Layer 2 of a small transformer language model trained on English Wikipedia (15 layers, counted from 0, width 64).
A neuron's activation on a vector x is SiLU(gate . x) times (in . x), where the dot is the dot product.

Input weights of the MLP neurons that the questions are about. A number n stands for n times 0.003.
n2 gate: -29 37 7 -8 -5 8 -17 1 -6 6 -6 -55 -17 -9 -4 -3 -33 -3 0 -16 -19 12 -42 -9 54 -31 -15 4 41 2 16 -33 36 -18 77 -32 44 3 -6 11 -33 -27 41 9 11 54 -28 0 -15 33 3 -25 4 -45 7 18 13 28 -33 -43 -34 -12 -18 1
n8 gate: -45 -43 -38 15 34 54 43 -5 16 2 22 22 -32 -1 -4 -21 -11 33 -3 -31 23 15 36 0 -2 4 -26 15 2 24 -19 41 13 8 18 -39 9 -6 -40 -42 -5 -9 -10 10 15 -30 10 12 -10 10 -34 -54 49 41 0 38 -3 20 66 -18 15 -3 -23 7
n15 gate: 23 3 -17 -21 -3 0 -12 30 -11 18 24 -15 0 32 23 -16 14 24 26 -8 -10 -41 -1 10 -9 11 -19 -27 9 17 30 6 10 28 9 -1 43 15 -1 -50 -4 -29 -45 -49 10 38 25 -12 -41 3 11 -30 -3 -3 -10 8 27 33 -10 -15 -16 -30 -3 -4
n27 gate: -27 -40 40 24 20 -35 7 -28 32 -15 -19 -13 4 30 -6 -33 -70 -29 33 -12 34 -26 21 -65 11 29 31 23 35 -6 -24 -13 -13 -31 -9 22 5 -58 12 25 33 23 25 5 16 -3 5 19 -16 -2 66 29 -33 17 -6 -9 -21 24 -8 49 10 -25 35 -10
n28 gate: -19 -28 22 28 -27 -10 -4 7 -24 19 0 3 29 1 6 -33 -35 32 -25 10 1 -10 -13 13 -9 2 11 -27 4 -16 12 -12 19 10 7 -15 -5 -18 -4 10 18 -2 -50 -6 20 1 3 -33 -2 17 13 26 7 -8 12 10 52 -16 11 34 18 -19 -28 -19
n39 gate: 25 -6 40 -38 -36 -3 -22 -24 -25 -18 -24 8 33 -35 -38 -13 -13 -13 36 6 -9 -1 -15 -24 -38 -18 18 -58 3 5 -4 -4 -73 28 -69 14 39 24 -12 36 12 4 13 29 73 9 -3 -35 57 -58 40 -18 3 12 -24 -10 -47 9 3 9 -45 16 77 -3
n62 gate: -16 -15 3 26 3 -24 -9 19 4 25 -4 -25 15 -30 24 -42 -13 -15 -7 0 -2 -13 39 -20 30 -26 -24 11 24 -12 26 -50 -14 -12 6 -20 5 -28 11 -33 19 -12 -32 -12 -33 10 19 -26 9 -14 -25 7 45 -13 -25 -21 -20 18 1 -7 -15 -28 -48 2
n66 gate: -34 -20 70 -15 8 -25 3 -16 17 9 -76 -59 -14 12 21 -6 -20 -13 27 -12 -27 16 -13 36 28 0 39 -26 -36 9 16 -32 -22 10 -26 -2 -2 -18 31 36 -9 7 32 -1 31 -6 29 4 29 -6 17 20 -30 2 -26 -19 -3 -3 -37 9 43 -30 -21 -36
n74 gate: -8 -15 33 4 -42 -19 45 36 14 17 10 -23 7 -21 -13 4 -53 8 -33 4 0 14 13 1 -25 -23 8 -12 -41 38 35 -65 14 -7 5 -7 -33 3 12 -4 -25 9 -1 -17 10 -18 -28 -25 31 39 33 15 -4 25 31 59 6 -75 25 6 -43 -28 -22 -20
n86 gate: 5 0 18 25 17 -4 -10 -5 12 21 -24 -49 3 26 -5 -16 0 11 -8 -3 -12 24 12 4 5 1 8 7 -44 13 5 -8 16 3 12 -38 -33 6 3 -14 2 -15 2 -40 -20 47 10 -11 -35 15 -2 16 -24 31 29 -29 52 22 -14 -22 -32 -32 -30 1
n97 gate: 18 -34 -5 35 -25 19 10 -6 -2 21 0 0 -6 -3 9 -9 -10 -28 14 -12 35 -30 -15 -5 3 -26 -3 -3 11 4 -15 27 -26 -41 -42 -12 -40 -4 -31 -1 15 -11 16 28 -12 -16 8 14 24 -25 -5 -12 -1 -48 -24 -6 -8 -27 29 3 25 25 10 19
n99 gate: 13 19 14 17 20 54 -29 3 3 -13 17 -7 -8 8 -10 9 -18 9 -49 3 6 1 -41 1 -23 -14 18 -19 6 29 -7 -3 13 8 8 -23 33 -1 6 -13 -11 13 8 1 1 47 6 -2 -11 -15 -66 -17 1 -58 3 -15 13 -4 3 -30 20 -8 4 8
n100 gate: 51 -26 19 7 56 -22 16 -38 -36 -3 -25 -25 46 15 -7 -23 15 27 52 7 -27 -23 -37 -1 29 -14 -37 -45 19 -22 62 0 3 1 -2 -11 89 19 60 -41 -43 57 43 -2 28 -47 -46 7 -29 -26 -16 30 -6 -23 -48 -2 32 -6 -8 55 -11 19 -18 -3
n101 gate: -3 -18 -9 -8 14 19 7 59 -3 -13 28 14 10 2 -6 26 16 11 -12 41 13 10 25 0 -23 -26 8 1 -20 2 1 -23 -1 -7 -12 -39 38 -22 -13 3 43 -6 -29 3 27 22 8 8 -38 -15 63 -8 12 -12 -27 29 2 -35 -42 22 -2 -12 11 -16
n109 gate: 8 14 6 -9 31 -15 9 -68 -21 -36 6 1 5 -24 22 30 -11 18 -25 -27 37 9 -4 23 70 0 3 26 -17 -32 52 -17 -16 -36 -7 -23 -20 -7 19 -2 -11 -57 29 40 7 -34 -47 24 6 -18 17 -2 -24 8 36 23 -42 3 -37 31 -11 -5 -26 -20
n118 gate: 6 34 2 68 -21 16 10 -2 73 9 -3 18 44 -9 -25 12 -15 5 11 -35 46 -40 16 -5 -19 24 24 -9 27 -57 10 -18 -67 -72 -3 -6 -8 28 0 -28 19 -19 -33 26 -24 -26 5 18 -44 -28 2 1 -39 -10 -16 -67 -18 -16 -19 -37 25 50 49 -16
n142 gate: 15 -3 57 -4 -57 -13 1 17 -64 30 -31 31 53 30 -28 1 8 -24 46 -20 -11 -20 -43 -49 -17 10 43 3 -4 12 -59 15 -53 19 25 18 22 -12 47 39 50 44 -5 15 -10 32 -17 -22 -1 5 45 -40 -32 17 -31 -4 22 22 1 -35 -24 9 43 -21
n148 gate: -14 -10 -8 -4 -18 -2 2 -1 -29 14 11 -44 38 33 30 -9 16 8 4 11 1 -29 18 15 12 22 8 -4 23 -6 42 6 5 -54 10 17 33 1 7 8 -9 7 -5 12 -6 -20 9 -18 5 8 20 16 16 -23 1 33 -9 -25 22 26 30 -41 -10 -23
n149 gate: -14 -22 -9 3 -12 7 -8 -20 9 14 -2 -62 21 -18 15 -2 29 -1 36 14 -3 -22 12 -23 23 -9 -37 16 11 -14 31 26 -25 -7 -6 -33 33 17 32 10 9 13 11 -24 -21 -17 8 2 -59 27 10 -20 -3 48 -9 -28 -3 -6 12 -9 50 15 5 -26
n169 gate: -18 26 11 -1 10 16 -15 6 35 16 -31 -43 39 34 12 -37 -11 16 -8 20 12 -1 -3 20 35 11 6 31 23 -45 -2 -11 -29 -34 1 -5 3 30 -9 -23 31 11 23 -29 7 13 23 -21 -30 11 6 -45 -17 -8 -27 -7 23 -29 7 8 50 -13 -18 -16
n174 gate: 7 -23 14 3 17 -55 28 45 -50 42 7 6 -11 38 20 0 -24 -10 -18 -22 -33 -29 -46 -25 -5 13 17 -19 -14 33 5 15 11 17 3 -2 31 16 9 -41 -19 35 -44 -9 0 -14 -57 25 -15 -14 -4 30 20 12 -39 12 10 -29 -26 -17 16 -31 4 17
n181 gate: 45 -14 -1 -23 8 35 -6 1 0 -3 5 -7 9 -2 47 26 16 23 -20 52 -14 11 32 15 4 -15 -31 -21 -1 14 -9 -19 -15 -18 38 2 7 19 42 -30 18 38 10 -18 -2 23 18 -8 -38 11 31 -27 5 5 40 7 11 -36 4 23 -25 -10 -33 -33
n184 gate: -18 12 28 61 -13 -3 -17 -30 57 17 -29 -26 0 -4 -13 -19 16 -15 -16 17 32 32 23 -1 30 22 -4 -21 24 -14 8 -7 -17 -16 -62 18 -32 -17 -22 55 23 60 -11 20 48 -19 33 -24 -26 -21 15 -13 -25 -19 -35 -85 10 -34 -25 -8 11 28 -23 29
n189 gate: -14 -18 -8 29 23 43 10 12 41 -14 -5 17 -38 -17 6 -35 -8 -48 -8 7 8 -10 30 -45 -36 -11 29 -53 17 31 2 34 7 2 -26 -59 24 7 -47 6 35 -5 29 24 7 7 18 -2 -16 13 -1 -33 41 14 3 1 -13 -14 24 -5 2 21 11 5
n2 in: 14 -27 -22 -10 43 -1 62 9 -12 23 24 43 28 -17 -1 -22 36 4 -41 -4 22 -8 55 -13 -12 1 -18 -8 -57 10 20 32 -18 20 -24 35 -14 26 4 -42 -4 -3 -22 -36 -18 -31 18 23 15 -15 -32 53 7 27 20 4 8 -3 51 53 -6 5 -4 29
n8 in: -16 -25 -4 51 -4 35 -8 1 0 2 -8 -7 -16 -9 9 -4 7 59 -7 -24 9 22 44 41 -13 32 -1 22 5 6 -18 33 18 30 -25 -48 -7 -29 -22 -36 34 -36 -31 25 -9 -12 38 9 -3 -6 -15 -56 -4 31 -24 -15 -6 14 29 -30 35 -13 1 -21
n15 in: 15 -14 -17 -10 11 10 -21 2 2 -35 8 28 7 26 -3 21 -35 1 -8 -12 14 -62 -19 -25 -22 16 1 -41 35 27 0 -19 -8 9 -9 16 29 6 -12 -13 20 -16 -48 -27 25 58 -17 -27 -2 -18 8 -28 -17 -11 4 45 14 6 -39 -29 -12 -7 25 3
n27 in: -46 -27 28 -17 23 -19 38 -14 22 -11 6 -22 -10 4 -14 -52 -52 -29 6 -18 35 -22 27 -64 11 -2 7 13 34 -13 -8 -24 -9 -33 5 5 -10 -32 7 3 -12 15 27 -17 12 -19 12 25 12 13 16 28 3 20 19 15 -29 29 16 52 -18 -12 1 9
n28 in: -15 -28 0 -1 22 -16 -3 -12 -8 4 27 8 6 -11 -18 -22 -26 21 -29 0 0 -15 5 -2 -19 16 16 3 9 22 12 -1 24 -3 20 -39 -17 -26 27 5 -3 15 -23 22 43 -7 -4 -3 13 5 1 17 32 12 20 14 24 -4 23 -1 -8 -13 -27 -26
n39 in: 5 -11 26 -38 -3 -17 6 -7 -27 -13 0 -23 -6 -53 -52 -14 -10 -14 20 -16 -14 11 -13 -48 -49 -48 -24 -73 -28 -7 -16 7 -40 40 -6 17 30 53 -52 41 -4 -18 27 -32 39 13 -22 -31 65 -52 6 -12 21 -15 -29 0 -46 18 9 -6 -44 7 69 30
n62 in: -24 -20 -5 63 -8 0 -33 4 2 30 -17 -1 10 -17 36 -15 -9 -8 21 1 -21 -17 22 -6 13 -15 -24 14 0 8 16 -36 -24 -3 -4 -10 27 -34 11 -3 24 -9 -34 22 -40 5 23 -41 -11 -15 -6 9 31 -21 -57 -28 3 24 4 -4 0 -21 -13 -10
n66 in: -35 13 35 -7 17 -45 -4 -4 -5 14 -65 -37 -16 6 22 -26 -29 -26 -1 -37 -11 14 7 24 23 -10 41 6 -25 -12 9 1 -16 -9 2 -37 -27 8 -10 27 -18 8 39 -14 4 -1 3 9 5 15 -1 53 15 20 -26 -4 -3 1 -26 6 49 -15 -36 -6
n74 in: -11 -2 33 7 -30 -3 10 17 -12 15 6 -6 -25 -12 -12 18 -35 53 -10 17 9 -12 -48 48 27 -11 -9 -14 -34 1 -11 -35 21 14 8 -35 -40 -50 -11 27 -2 3 -10 8 24 -25 -19 -33 -28 7 54 75 -7 62 -7 4 41 -17 -29 15 6 18 -12 -69
n86 in: -21 -1 21 44 6 22 1 -12 25 -13 2 -41 2 2 11 -11 -16 21 2 32 3 5 17 5 10 7 3 21 1 12 -2 10 11 3 -12 -28 -54 12 -25 9 51 -30 2 -21 4 50 19 -6 -45 18 -27 14 6 8 13 -24 14 -9 -13 19 -16 -14 -12 6
n97 in: -13 -15 -21 20 -23 -22 4 -47 -18 -29 20 27 29 1 -19 -34 -16 -17 -18 3 11 -9 -20 20 16 -7 9 -11 19 -25 -31 -47 5 -4 8 -13 -26 -50 -3 9 17 3 -10 16 -2 5 -27 -31 41 -3 -7 20 39 -22 15 17 1 -10 20 11 -21 6 12 -8
n99 in: 2 12 -10 12 -6 24 -20 29 -23 22 -21 -11 33 11 11 -47 24 16 1 5 10 -35 -16 6 16 -3 0 -6 -42 -17 11 -2 -11 19 9 -9 -12 -3 -10 -30 -1 -24 -2 -24 -5 -1 19 -25 -31 36 1 6 16 14 24 -10 28 9 10 -18 4 0 -12 6
n100 in: 44 -62 -6 19 41 -47 -33 -47 8 0 -18 -17 61 30 27 19 -11 29 -28 10 -3 -19 0 -8 -1 38 -35 5 -35 -30 2 -13 23 16 -4 -4 55 8 58 -31 11 21 -13 34 41 -73 -1 14 -31 -14 23 65 -24 -44 -29 47 -32 20 -37 44 38 -25 22 21
n101 in: 2 1 11 -13 9 -29 9 41 0 -22 3 40 24 -12 0 14 17 0 27 -8 -1 10 -6 -5 4 -6 -20 -18 -75 29 -10 -46 -6 0 0 18 13 25 1 3 -10 31 30 -10 21 15 -40 3 16 26 33 6 -4 -5 16 13 -9 -23 -30 23 15 -23 -16 -49
n109 in: -21 -4 -6 32 -11 2 -38 -11 2 54 10 -16 17 3 16 -37 -35 -10 4 -12 -11 -10 21 -6 0 -29 54 6 1 6 9 -16 46 1 2 -3 -56 2 -4 -29 -4 27 -61 51 58 14 -23 -33 9 12 -31 45 24 -41 14 5 26 1 12 21 -29 -27 -18 -4
n118 in: -36 48 -37 22 22 26 55 36 56 20 58 26 10 -50 -33 -37 -28 -15 -20 -66 43 -24 37 -12 -23 -4 3 6 17 -76 61 -11 -37 -96 45 -21 -20 75 -8 -63 -45 -32 -1 -30 -59 -55 9 46 -45 -26 -51 29 33 -21 7 -37 -14 -14 8 -23 3 70 39 10
n142 in: 6 -20 46 -28 -26 14 6 39 -57 33 2 24 18 15 -21 -39 -9 -51 26 -33 -29 -21 -31 -69 -8 -28 30 -4 -31 -1 -40 38 -14 16 53 17 48 39 24 18 4 35 15 -50 -36 38 -15 -14 6 12 28 -23 18 6 -8 24 43 8 25 6 -57 -10 18 19
n148 in: -7 -10 -13 -7 -13 -11 -32 -6 -19 0 11 -52 13 28 37 -17 30 8 3 9 5 -35 2 29 12 18 11 -6 24 1 34 20 10 -60 -3 12 21 -19 5 10 -3 11 -1 12 2 -38 24 -27 1 1 28 13 4 -18 28 19 -34 -13 -3 4 39 -30 1 -26
n149 in: -11 7 -3 -5 -49 34 -29 -46 1 -13 1 -11 -13 -27 4 17 -8 9 25 21 18 -31 37 0 0 5 -12 38 15 -15 -11 30 -38 0 -13 -22 11 12 5 40 4 -2 -2 -20 -26 4 16 29 -13 23 -3 -36 26 59 6 0 -9 9 17 -4 44 12 -15 -31
n169 in: -9 -9 22 -29 3 -2 -20 16 19 -16 -27 -41 16 29 -3 -40 -28 24 -9 -6 10 -17 -21 2 21 12 7 20 17 -34 0 11 -22 -18 -10 -4 6 24 -3 -6 27 -4 22 -16 15 4 19 -31 14 -3 10 -24 -48 -31 -28 1 19 4 11 -12 13 -15 -35 5
n174 in: -20 44 -38 25 7 18 3 -21 11 -15 -3 -26 33 -29 10 -6 -38 -38 11 -64 34 -21 10 6 33 -55 16 -5 31 18 8 13 -3 -29 0 7 -2 53 -25 -1 14 9 -10 -19 -19 -18 51 -3 5 -8 -3 -51 11 -20 24 -9 -12 -12 -1 -20 17 5 35 44
n181 in: 29 16 20 -18 33 21 -22 -21 10 -18 26 -27 21 25 -1 13 -24 23 -19 39 -9 -6 11 19 2 26 -21 -24 15 19 3 -38 -8 -15 23 14 15 29 17 -32 6 37 3 -30 42 59 -24 -22 8 -28 34 -3 -9 8 0 47 8 -22 -32 -20 -31 -30 -4 -26
n184 in: -27 27 26 37 27 5 23 -4 31 20 7 -44 -14 -29 -9 -71 20 -44 -67 1 13 26 27 7 18 0 -25 -11 -10 -19 33 -2 -1 -30 -3 30 -13 17 -43 24 -21 54 19 -25 35 -4 44 -6 1 -4 -14 -8 19 -28 -9 -47 14 -41 -3 23 -20 12 -43 70
n189 in: -2 -21 -6 30 21 33 -5 26 45 -4 1 38 -10 2 28 -25 5 -30 18 35 29 -5 14 -32 -28 11 34 -29 2 6 -17 28 1 14 -53 -53 26 19 -28 5 75 3 -19 1 -3 16 21 -21 -4 -7 -3 -46 28 1 -1 -20 -34 -7 40 5 15 1 27 -9

Each question shows a token from some text and the vector x that enters the MLP there. A number n stands for n times 0.032.

",": -4 -13 -3 -36 18 2 -17 -40 18 8 18 -2 8 5 -16 26 16 -37 -17 -8 -18 -40 5 9 -11 -3 -38 9 12 -29 20 3 -2 -25 -24 -7 12 11 -18 -6 4 29 24 -39 7 6 6 21 -17 -26 1 9 27 6 -17 18 8 12 -12 21 0 -2 -9 -10
Which two neurons fire most, strongest first? n100, n149

"gen": -17 6 -23 2 35 -13 1 -6 -11 -6 -7 12 -32 9 -36 -24 2 12 7 2 8 2 -16 0 -15 9 0 -10 -20 -19 -15 -4 22 -13 4 10 -7 15 -76 -30 -49 -5 14 -14 5 -2 1 -2 -15 -3 -28 -7 46 -15 0 -12 -26 -10 7 -11 -55 23 -7 -24
The most active neuron and its activation: n149, at about 0.13

"gre": -20 -6 -34 -20 17 -11 4 19 -14 -3 -3 -19 21 8 3 15 5 36 11 -14 13 11 2 13 68 -1 -9 -44 0 -15 -7 -4 -3 -2 37 -8 -10 25 -32 2 -31 11 -30 -25 13 -3 -20 19 19 -17 -23 18 26 19 -10 45 -2 3 -14 12 23 18 8 -30
The neuron with the highest activation: n189

" and": -4 24 -9 -31 -9 3 6 -14 -8 1 0 3 2 20 -44 19 12 -57 -16 21 -15 -12 32 -21 17 -31 7 -21 -2 -22 -1 -4 -13 -21 -7 -14 21 26 -19 14 -3 -10 -4 -18 -7 10 -14 -18 8 -33 -24 -16 33 -6 2 23 16 -8 -8 18 16 -17 17 21
The neuron with the highest activation: n39

" club": -1 29 14 5 9 -12 -13 -16 0 3 17 -30 -15 12 21 13 -12 -29 -7 -6 -16 7 -6 7 54 -56 -4 -15 41 -11 38 -2 8 -3 23 -39 -8 31 -30 8 -40 -8 -43 0 5 -12 7 1 10 4 -6 0 -14 -27 3 19 -5 7 -2 4 -29 -2 -9 13
The most active neuron and its activation: n109, at about 0.46

" c": -4 -28 -8 -30 -12 -10 13 -7 5 6 16 -1 17 13 12 -32 1 -3 -26 3 10 33 -13 -30 2 5 -3 -40 -9 -8 2 1 44 -3 16 13 16 44 -25 18 -36 15 -18 0 23 -7 -6 -17 -25 4 -20 9 6 18 8 -4 63 17 10 7 -5 -11 -21 -15
The neuron with the highest activation: n28

"li": 5 -11 16 7 32 7 18 15 7 10 -13 31 5 -17 -28 -50 11 0 16 0 -44 23 21 6 26 21 -21 -17 -1 -7 -21 2 24 -9 38 -42 -16 2 -29 10 -27 27 0 -2 -1 -4 -4 -1 6 -25 -15 8 5 33 -3 14 -38 4 21 -5 0 23 6 7
Which two neurons fire most, strongest first? n8, n15

"ter": -37 25 -55 13 14 9 -9 35 -15 12 10 16 7 -4 0 -10 -3 -9 0 20 10 -9 10 13 11 -27 -15 -3 12 -10 15 2 6 -23 -26 -36 16 4 -42 -3 -2 21 10 -18 17 -2 -8 40 17 9 -17 23 -22 -9 38 6 11 6 4 14 -26 17 8 27
Which three neurons fire most, strongest first? n2, n142, n189

"–20": -13 22 -28 -2 33 1 -10 -16 42 -14 -3 1 13 8 27 -29 -13 -28 12 -4 2 -39 2 7 6 12 8 18 -1 -4 25 -12 13 -8 -27 30 15 14 10 3 -24 -8 17 17 13 -4 31 22 16 -18 -13 26 -24 -7 2 24 -21 -12 -4 43 -13 -26 38 2
The neuron with the highest activation: n27

"\n": -16 6 -25 3 9 2 7 -23 -13 10 26 4 23 6 29 -12 -26 -20 -2 -8 1 0 -22 45 14 -19 15 -10 -8 22 12 17 -14 34 38 -36 -6 10 30 8 -15 7 19 -14 7 11 17 18 27 -4 -17 -26 46 10 13 35 -10 11 28 27 -6 -13 -13 8
The neuron with the highest activation: n2

" 7": 12 31 2 -13 -20 11 3 7 21 0 11 -9 0 -1 -20 -34 26 -8 -15 -10 38 34 -25 1 2 9 -2 11 -14 -15 31 12 4 8 12 -26 29 14 -5 20 -19 0 26 0 -7 -29 2 39 -30 21 -1 3 7 -29 -4 23 -9 -29 -2 -2 -11 -18 -9 31
Which two neurons fire most, strongest first? n62, n184

"st": -32 -11 -36 -18 30 14 30 31 5 -5 20 -33 1 -22 22 -9 -2 8 -17 0 34 -27 24 -23 9 -15 -9 -28 16 -21 -13 1 -14 -2 50 -1 11 -2 24 28 -19 -14 12 12 7 -3 8 9 9 5 -20 -14 -4 -24 -24 10 1 33 9 14 1 -13 16 1
The neuron with the highest activation: n2

" me": 19 -8 6 -28 29 -2 23 6 -16 7 25 12 -2 3 -19 -1 6 41 7 -14 -22 -9 8 -32 -3 -39 3 -28 -5 2 37 -2 17 13 -10 -29 30 36 3 -2 -18 -12 35 -10 27 -10 -12 30 15 3 26 -4 -18 18 -17 55 15 -13 9 -8 32 -10 -12 -19
Which two neurons fire most, strongest first? n100, n101

"ó": 7 3 13 -13 12 -22 13 5 1 -7 18 13 11 25 10 4 29 2 -32 -3 4 19 -5 -1 39 -9 -5 12 -12 -1 -20 1 -1 -15 32 17 -39 4 1 -21 7 -28 -20 -7 -12 0 2 45 38 -7 -24 -4 15 17 30 25 21 8 11 -18 -17 -43 -5 10
Which two neurons fire most, strongest first? n189, n39

"ñ": 7 3 19 -18 60 -5 -6 -12 10 -10 14 7 -13 30 -8 5 18 23 -38 -12 14 -6 20 -5 13 16 9 17 -7 -10 -15 4 38 9 66 -3 9 -40 2 -20 -25 -18 43 -7 16 5 7 -16 22 13 -3 8 4 15 8 4 -12 8 -25 -20 -26 -10 4 -3
The most active neuron and its activation: n149, at about 0.15

"–1": -15 2 7 -10 25 -5 11 -28 26 -12 -18 -34 -18 8 20 -20 -2 -41 -20 -12 23 -2 -5 -1 19 -22 19 -32 -6 -26 -16 -7 -25 0 -17 -10 5 -1 -3 5 -1 11 40 2 2 0 36 23 15 22 14 8 36 -3 -35 16 -2 15 -38 18 28 -19 -18 -3
Which two neurons fire most, strongest first? n66, n27

"nd": -23 -6 -18 23 -6 11 2 30 -7 -3 7 13 -7 -4 33 7 3 -20 12 -9 4 -9 25 -22 -2 15 -10 6 22 -4 -24 -16 24 7 9 29 17 13 -27 -26 -9 -48 46 -3 15 -6 20 43 0 8 -2 3 45 -21 -8 -8 -7 -7 35 21 -8 6 4 22
The neuron with the highest activation: n189

"ra": -1 11 -4 7 36 -4 -21 12 13 0 -16 -15 5 -34 -36 -19 34 12 -18 7 12 10 4 -7 -35 -15 1 3 -13 9 7 3 -1 -11 8 -3 -7 16 2 -16 -13 -1 -22 -4 -40 11 -1 34 20 8 -19 -19 37 -7 -3 82 7 15 18 -7 30 38 -12 -17
The most active neuron and its activation: n8, at about 0.19

"i": -20 -6 -10 0 41 10 -23 14 4 7 10 15 -3 3 14 -5 10 12 -10 -3 -25 28 -1 -12 -21 9 -6 -8 -16 -13 14 -3 27 -34 3 -4 11 5 19 5 -35 0 -9 -34 -19 -19 -4 20 22 -15 -9 -10 42 23 9 -51 -61 -20 29 -26 12 -7 0 22
The neuron with the highest activation: n8

" E": 22 -11 -9 -21 -13 0 12 3 -11 -2 0 12 -2 22 -15 -2 8 -23 -9 31 13 42 1 3 15 -24 -14 10 -4 1 26 1 18 17 -4 31 -9 2 32 23 1 -35 2 -33 -10 9 -3 6 19 -6 -4 21 -11 5 -1 47 13 41 35 -1 -28 1 -28 26
Which three neurons fire most, strongest first? n118, n189, n174

" as": 10 42 23 -32 29 -5 13 7 -16 5 -20 21 16 -20 -31 -2 -1 -46 -50 6 -18 -19 -20 -6 24 -34 3 1 4 -9 35 -22 -9 8 28 6 18 1 -15 15 -7 -14 13 -10 7 5 21 -24 -1 1 13 13 49 -12 -25 3 -5 5 -9 11 -11 -3 12 16
The neuron with the highest activation: n39

"s": 1 11 -8 5 37 -5 -4 -10 -27 24 -12 6 -1 -17 0 -28 -6 36 -10 3 8 -12 -3 -26 -4 -24 -3 36 -3 -5 -23 13 -16 -15 4 9 3 10 -37 39 1 -3 -16 -17 17 -23 12 20 0 3 -8 -22 40 -38 3 18 -12 -4 12 18 -6 3 -8 -8
The neuron with the highest activation: n74

"p": -10 25 -18 6 -11 16 25 23 -16 1 19 3 -12 -21 9 -36 -8 -19 14 17 37 -21 23 -17 -23 -2 -6 -18 -10 1 -11 13 -4 6 -21 4 8 -8 -25 -9 -60 -19 2 -16 32 -14 -31 17 -13 9 -12 14 28 -15 3 -52 28 0 9 26 11 -6 -20 1
The most active neuron and its activation: n181, at about 0.12

"th": -6 2 -42 -21 -32 4 34 17 -14 13 -3 0 -7 -4 -18 0 -13 9 -38 -4 -1 -24 45 -23 -1 4 18 20 6 -23 -5 -12 5 14 19 -4 5 40 -29 0 -3 -2 9 -18 20 5 17 13 -13 19 -30 -16 -13 -6 -17 -22 -42 18 18 -8 -11 0 -14 -8
The neuron with the highest activation: n118

"|": 4 -14 -13 0 -12 -9 -15 2 -4 8 -1 20 13 -17 36 -30 -4 -47 -5 -28 -1 12 5 14 38 -24 -25 9 -3 18 19 4 39 -2 -13 37 -11 36 37 -16 -23 25 29 -11 2 0 -4 -6 -18 -7 -13 -28 -9 0 2 -15 -9 -6 -7 0 -34 -1 -4 7
The neuron with the highest activation: n184

"ition": -6 29 -12 -16 -7 1 13 -7 -23 -4 8 -2 9 12 17 -8 -6 12 -16 -23 3 -24 -11 -5 24 -65 16 36 31 -12 35 1 7 -44 7 -14 4 -6 -18 -8 -46 -23 9 4 22 -15 16 4 14 7 0 24 -1 -33 31 -13 -6 12 -9 13 -21 9 5 9
The most active neuron and its activation: n109, at about 0.56

"'": -16 -4 -2 -26 -23 2 9 2 18 3 0 24 -17 -4 -9 -47 9 1 -26 3 -4 -6 6 0 43 -20 21 44 15 20 3 6 -40 -4 9 14 5 34 -3 11 4 15 -20 -20 -27 11 -31 -15 25 7 3 -15 29 -11 -13 19 21 11 -10 27 7 38 1 37
Which three neurons fire most, strongest first? n142, n100, n169

"an": -36 35 -23 -34 10 -6 -26 8 -10 1 9 5 -6 -19 -24 2 -1 -9 -40 -5 -3 19 19 -9 20 -7 9 46 15 -10 9 2 8 -2 28 5 10 -6 -46 -34 28 -5 -7 -29 -45 -2 2 7 15 22 -4 -2 39 -28 -7 -2 -14 3 12 -7 16 -14 34 -8
The neuron with the highest activation: n100

"ard": -5 17 -27 27 45 11 -3 27 -25 4 1 -5 -12 6 -46 -11 -3 5 -15 -11 10 18 0 -17 22 -17 -12 -19 31 13 -19 4 7 -12 37 -8 1 -6 -24 -35 -1 -14 33 -4 -2 1 7 -27 -24 26 7 -11 37 -38 18 10 3 6 10 -21 2 42 1 14
The neuron with the highest activation: n99

"ine": -10 38 0 -15 6 -1 8 -2 -13 -7 -10 14 -29 -1 -3 1 25 -23 -5 -32 -38 -10 -4 -16 37 -10 10 -36 25 24 16 12 9 -25 -21 -3 -12 22 -26 -14 -53 8 -19 19 -12 1 -10 -16 0 0 -23 -6 45 10 34 1 -8 -1 17 -28 -5 24 -1 -7
Which two neurons fire most, strongest first? n174, n169

" through": -10 -4 26 -11 -21 -5 22 -1 2 -1 13 3 -19 -5 -54 3 -3 -65 27 9 -50 -34 10 -19 12 -6 10 -12 -5 -7 -15 -11 -7 -5 -8 17 7 0 -34 7 -11 -14 30 -33 1 -12 29 9 0 5 -12 -17 30 3 -11 5 31 -17 -27 31 1 3 -36 -9
The most active neuron and its activation: n66, at about 0.15

"ence": 14 26 -13 9 7 3 15 31 17 -3 9 7 -8 -1 -6 -15 24 -1 -6 -16 -28 -43 17 -9 -13 -27 -1 28 19 27 35 -6 -26 -23 -1 -22 -29 -7 -23 11 -1 -47 -13 -7 15 11 5 0 6 -4 -7 3 28 -38 -4 3 -7 6 -6 8 -32 -7 -21 26
Which three neurons fire most, strongest first? n62, n100, n118

"e": 7 13 -29 -6 13 13 -8 12 -9 13 -5 22 6 -2 -13 37 -4 38 -27 15 4 -14 -4 -38 22 -31 -20 -38 -4 -25 9 15 2 10 24 6 -9 21 -3 8 -25 -9 -23 -2 -28 -8 26 7 10 -19 -1 8 9 -15 13 -5 5 -8 65 -9 22 6 -24 25
Which two neurons fire most, strongest first? n66, n27

" st": -20 -23 -1 -20 -6 -1 3 30 4 9 29 -26 -5 4 16 -7 27 -6 -29 -2 -15 -11 15 -30 -4 -52 15 -30 -14 -15 7 1 43 25 4 22 38 -10 -14 28 -21 34 6 -6 7 7 -9 7 17 -1 -6 -4 -18 -28 -16 -6 9 19 -8 0 -15 2 15 24
Which three neurons fire most, strongest first? n39, n118, n8

" he": 5 -2 1 -16 22 11 17 -2 12 -9 24 -6 26 1 -16 9 1 18 -25 8 -4 -4 7 7 24 -38 -19 -35 0 11 4 -11 36 13 -32 -37 6 34 -8 21 -18 -25 -4 -15 -34 15 -39 -2 0 -14 4 -4 2 2 -35 34 -1 -28 -20 6 24 -17 -41 -8
Which three neurons fire most, strongest first? n101, n74, n27

"te": -8 3 -34 -9 35 -3 28 -5 16 -1 -16 17 -13 8 -11 14 10 5 -1 -7 31 -31 3 -13 57 -55 -25 -30 -12 23 16 19 -32 22 36 -18 13 20 -11 -12 -9 -14 0 6 -1 2 1 31 18 2 -4 -9 18 -3 3 -12 13 -4 33 -13 13 38 -1 26
The neuron with the highest activation: n2

" f": -21 -6 -18 -38 -3 -3 29 21 -33 -1 14 -12 25 5 5 28 15 0 -31 24 -13 15 35 -15 -23 -34 -14 -12 -3 16 -11 -9 6 23 20 -22 28 2 -30 -17 8 12 31 -1 35 -7 -30 6 -11 0 13 8 -8 1 14 25 7 1 8 -5 -10 -14 -49 3
The neuron with the highest activation: n101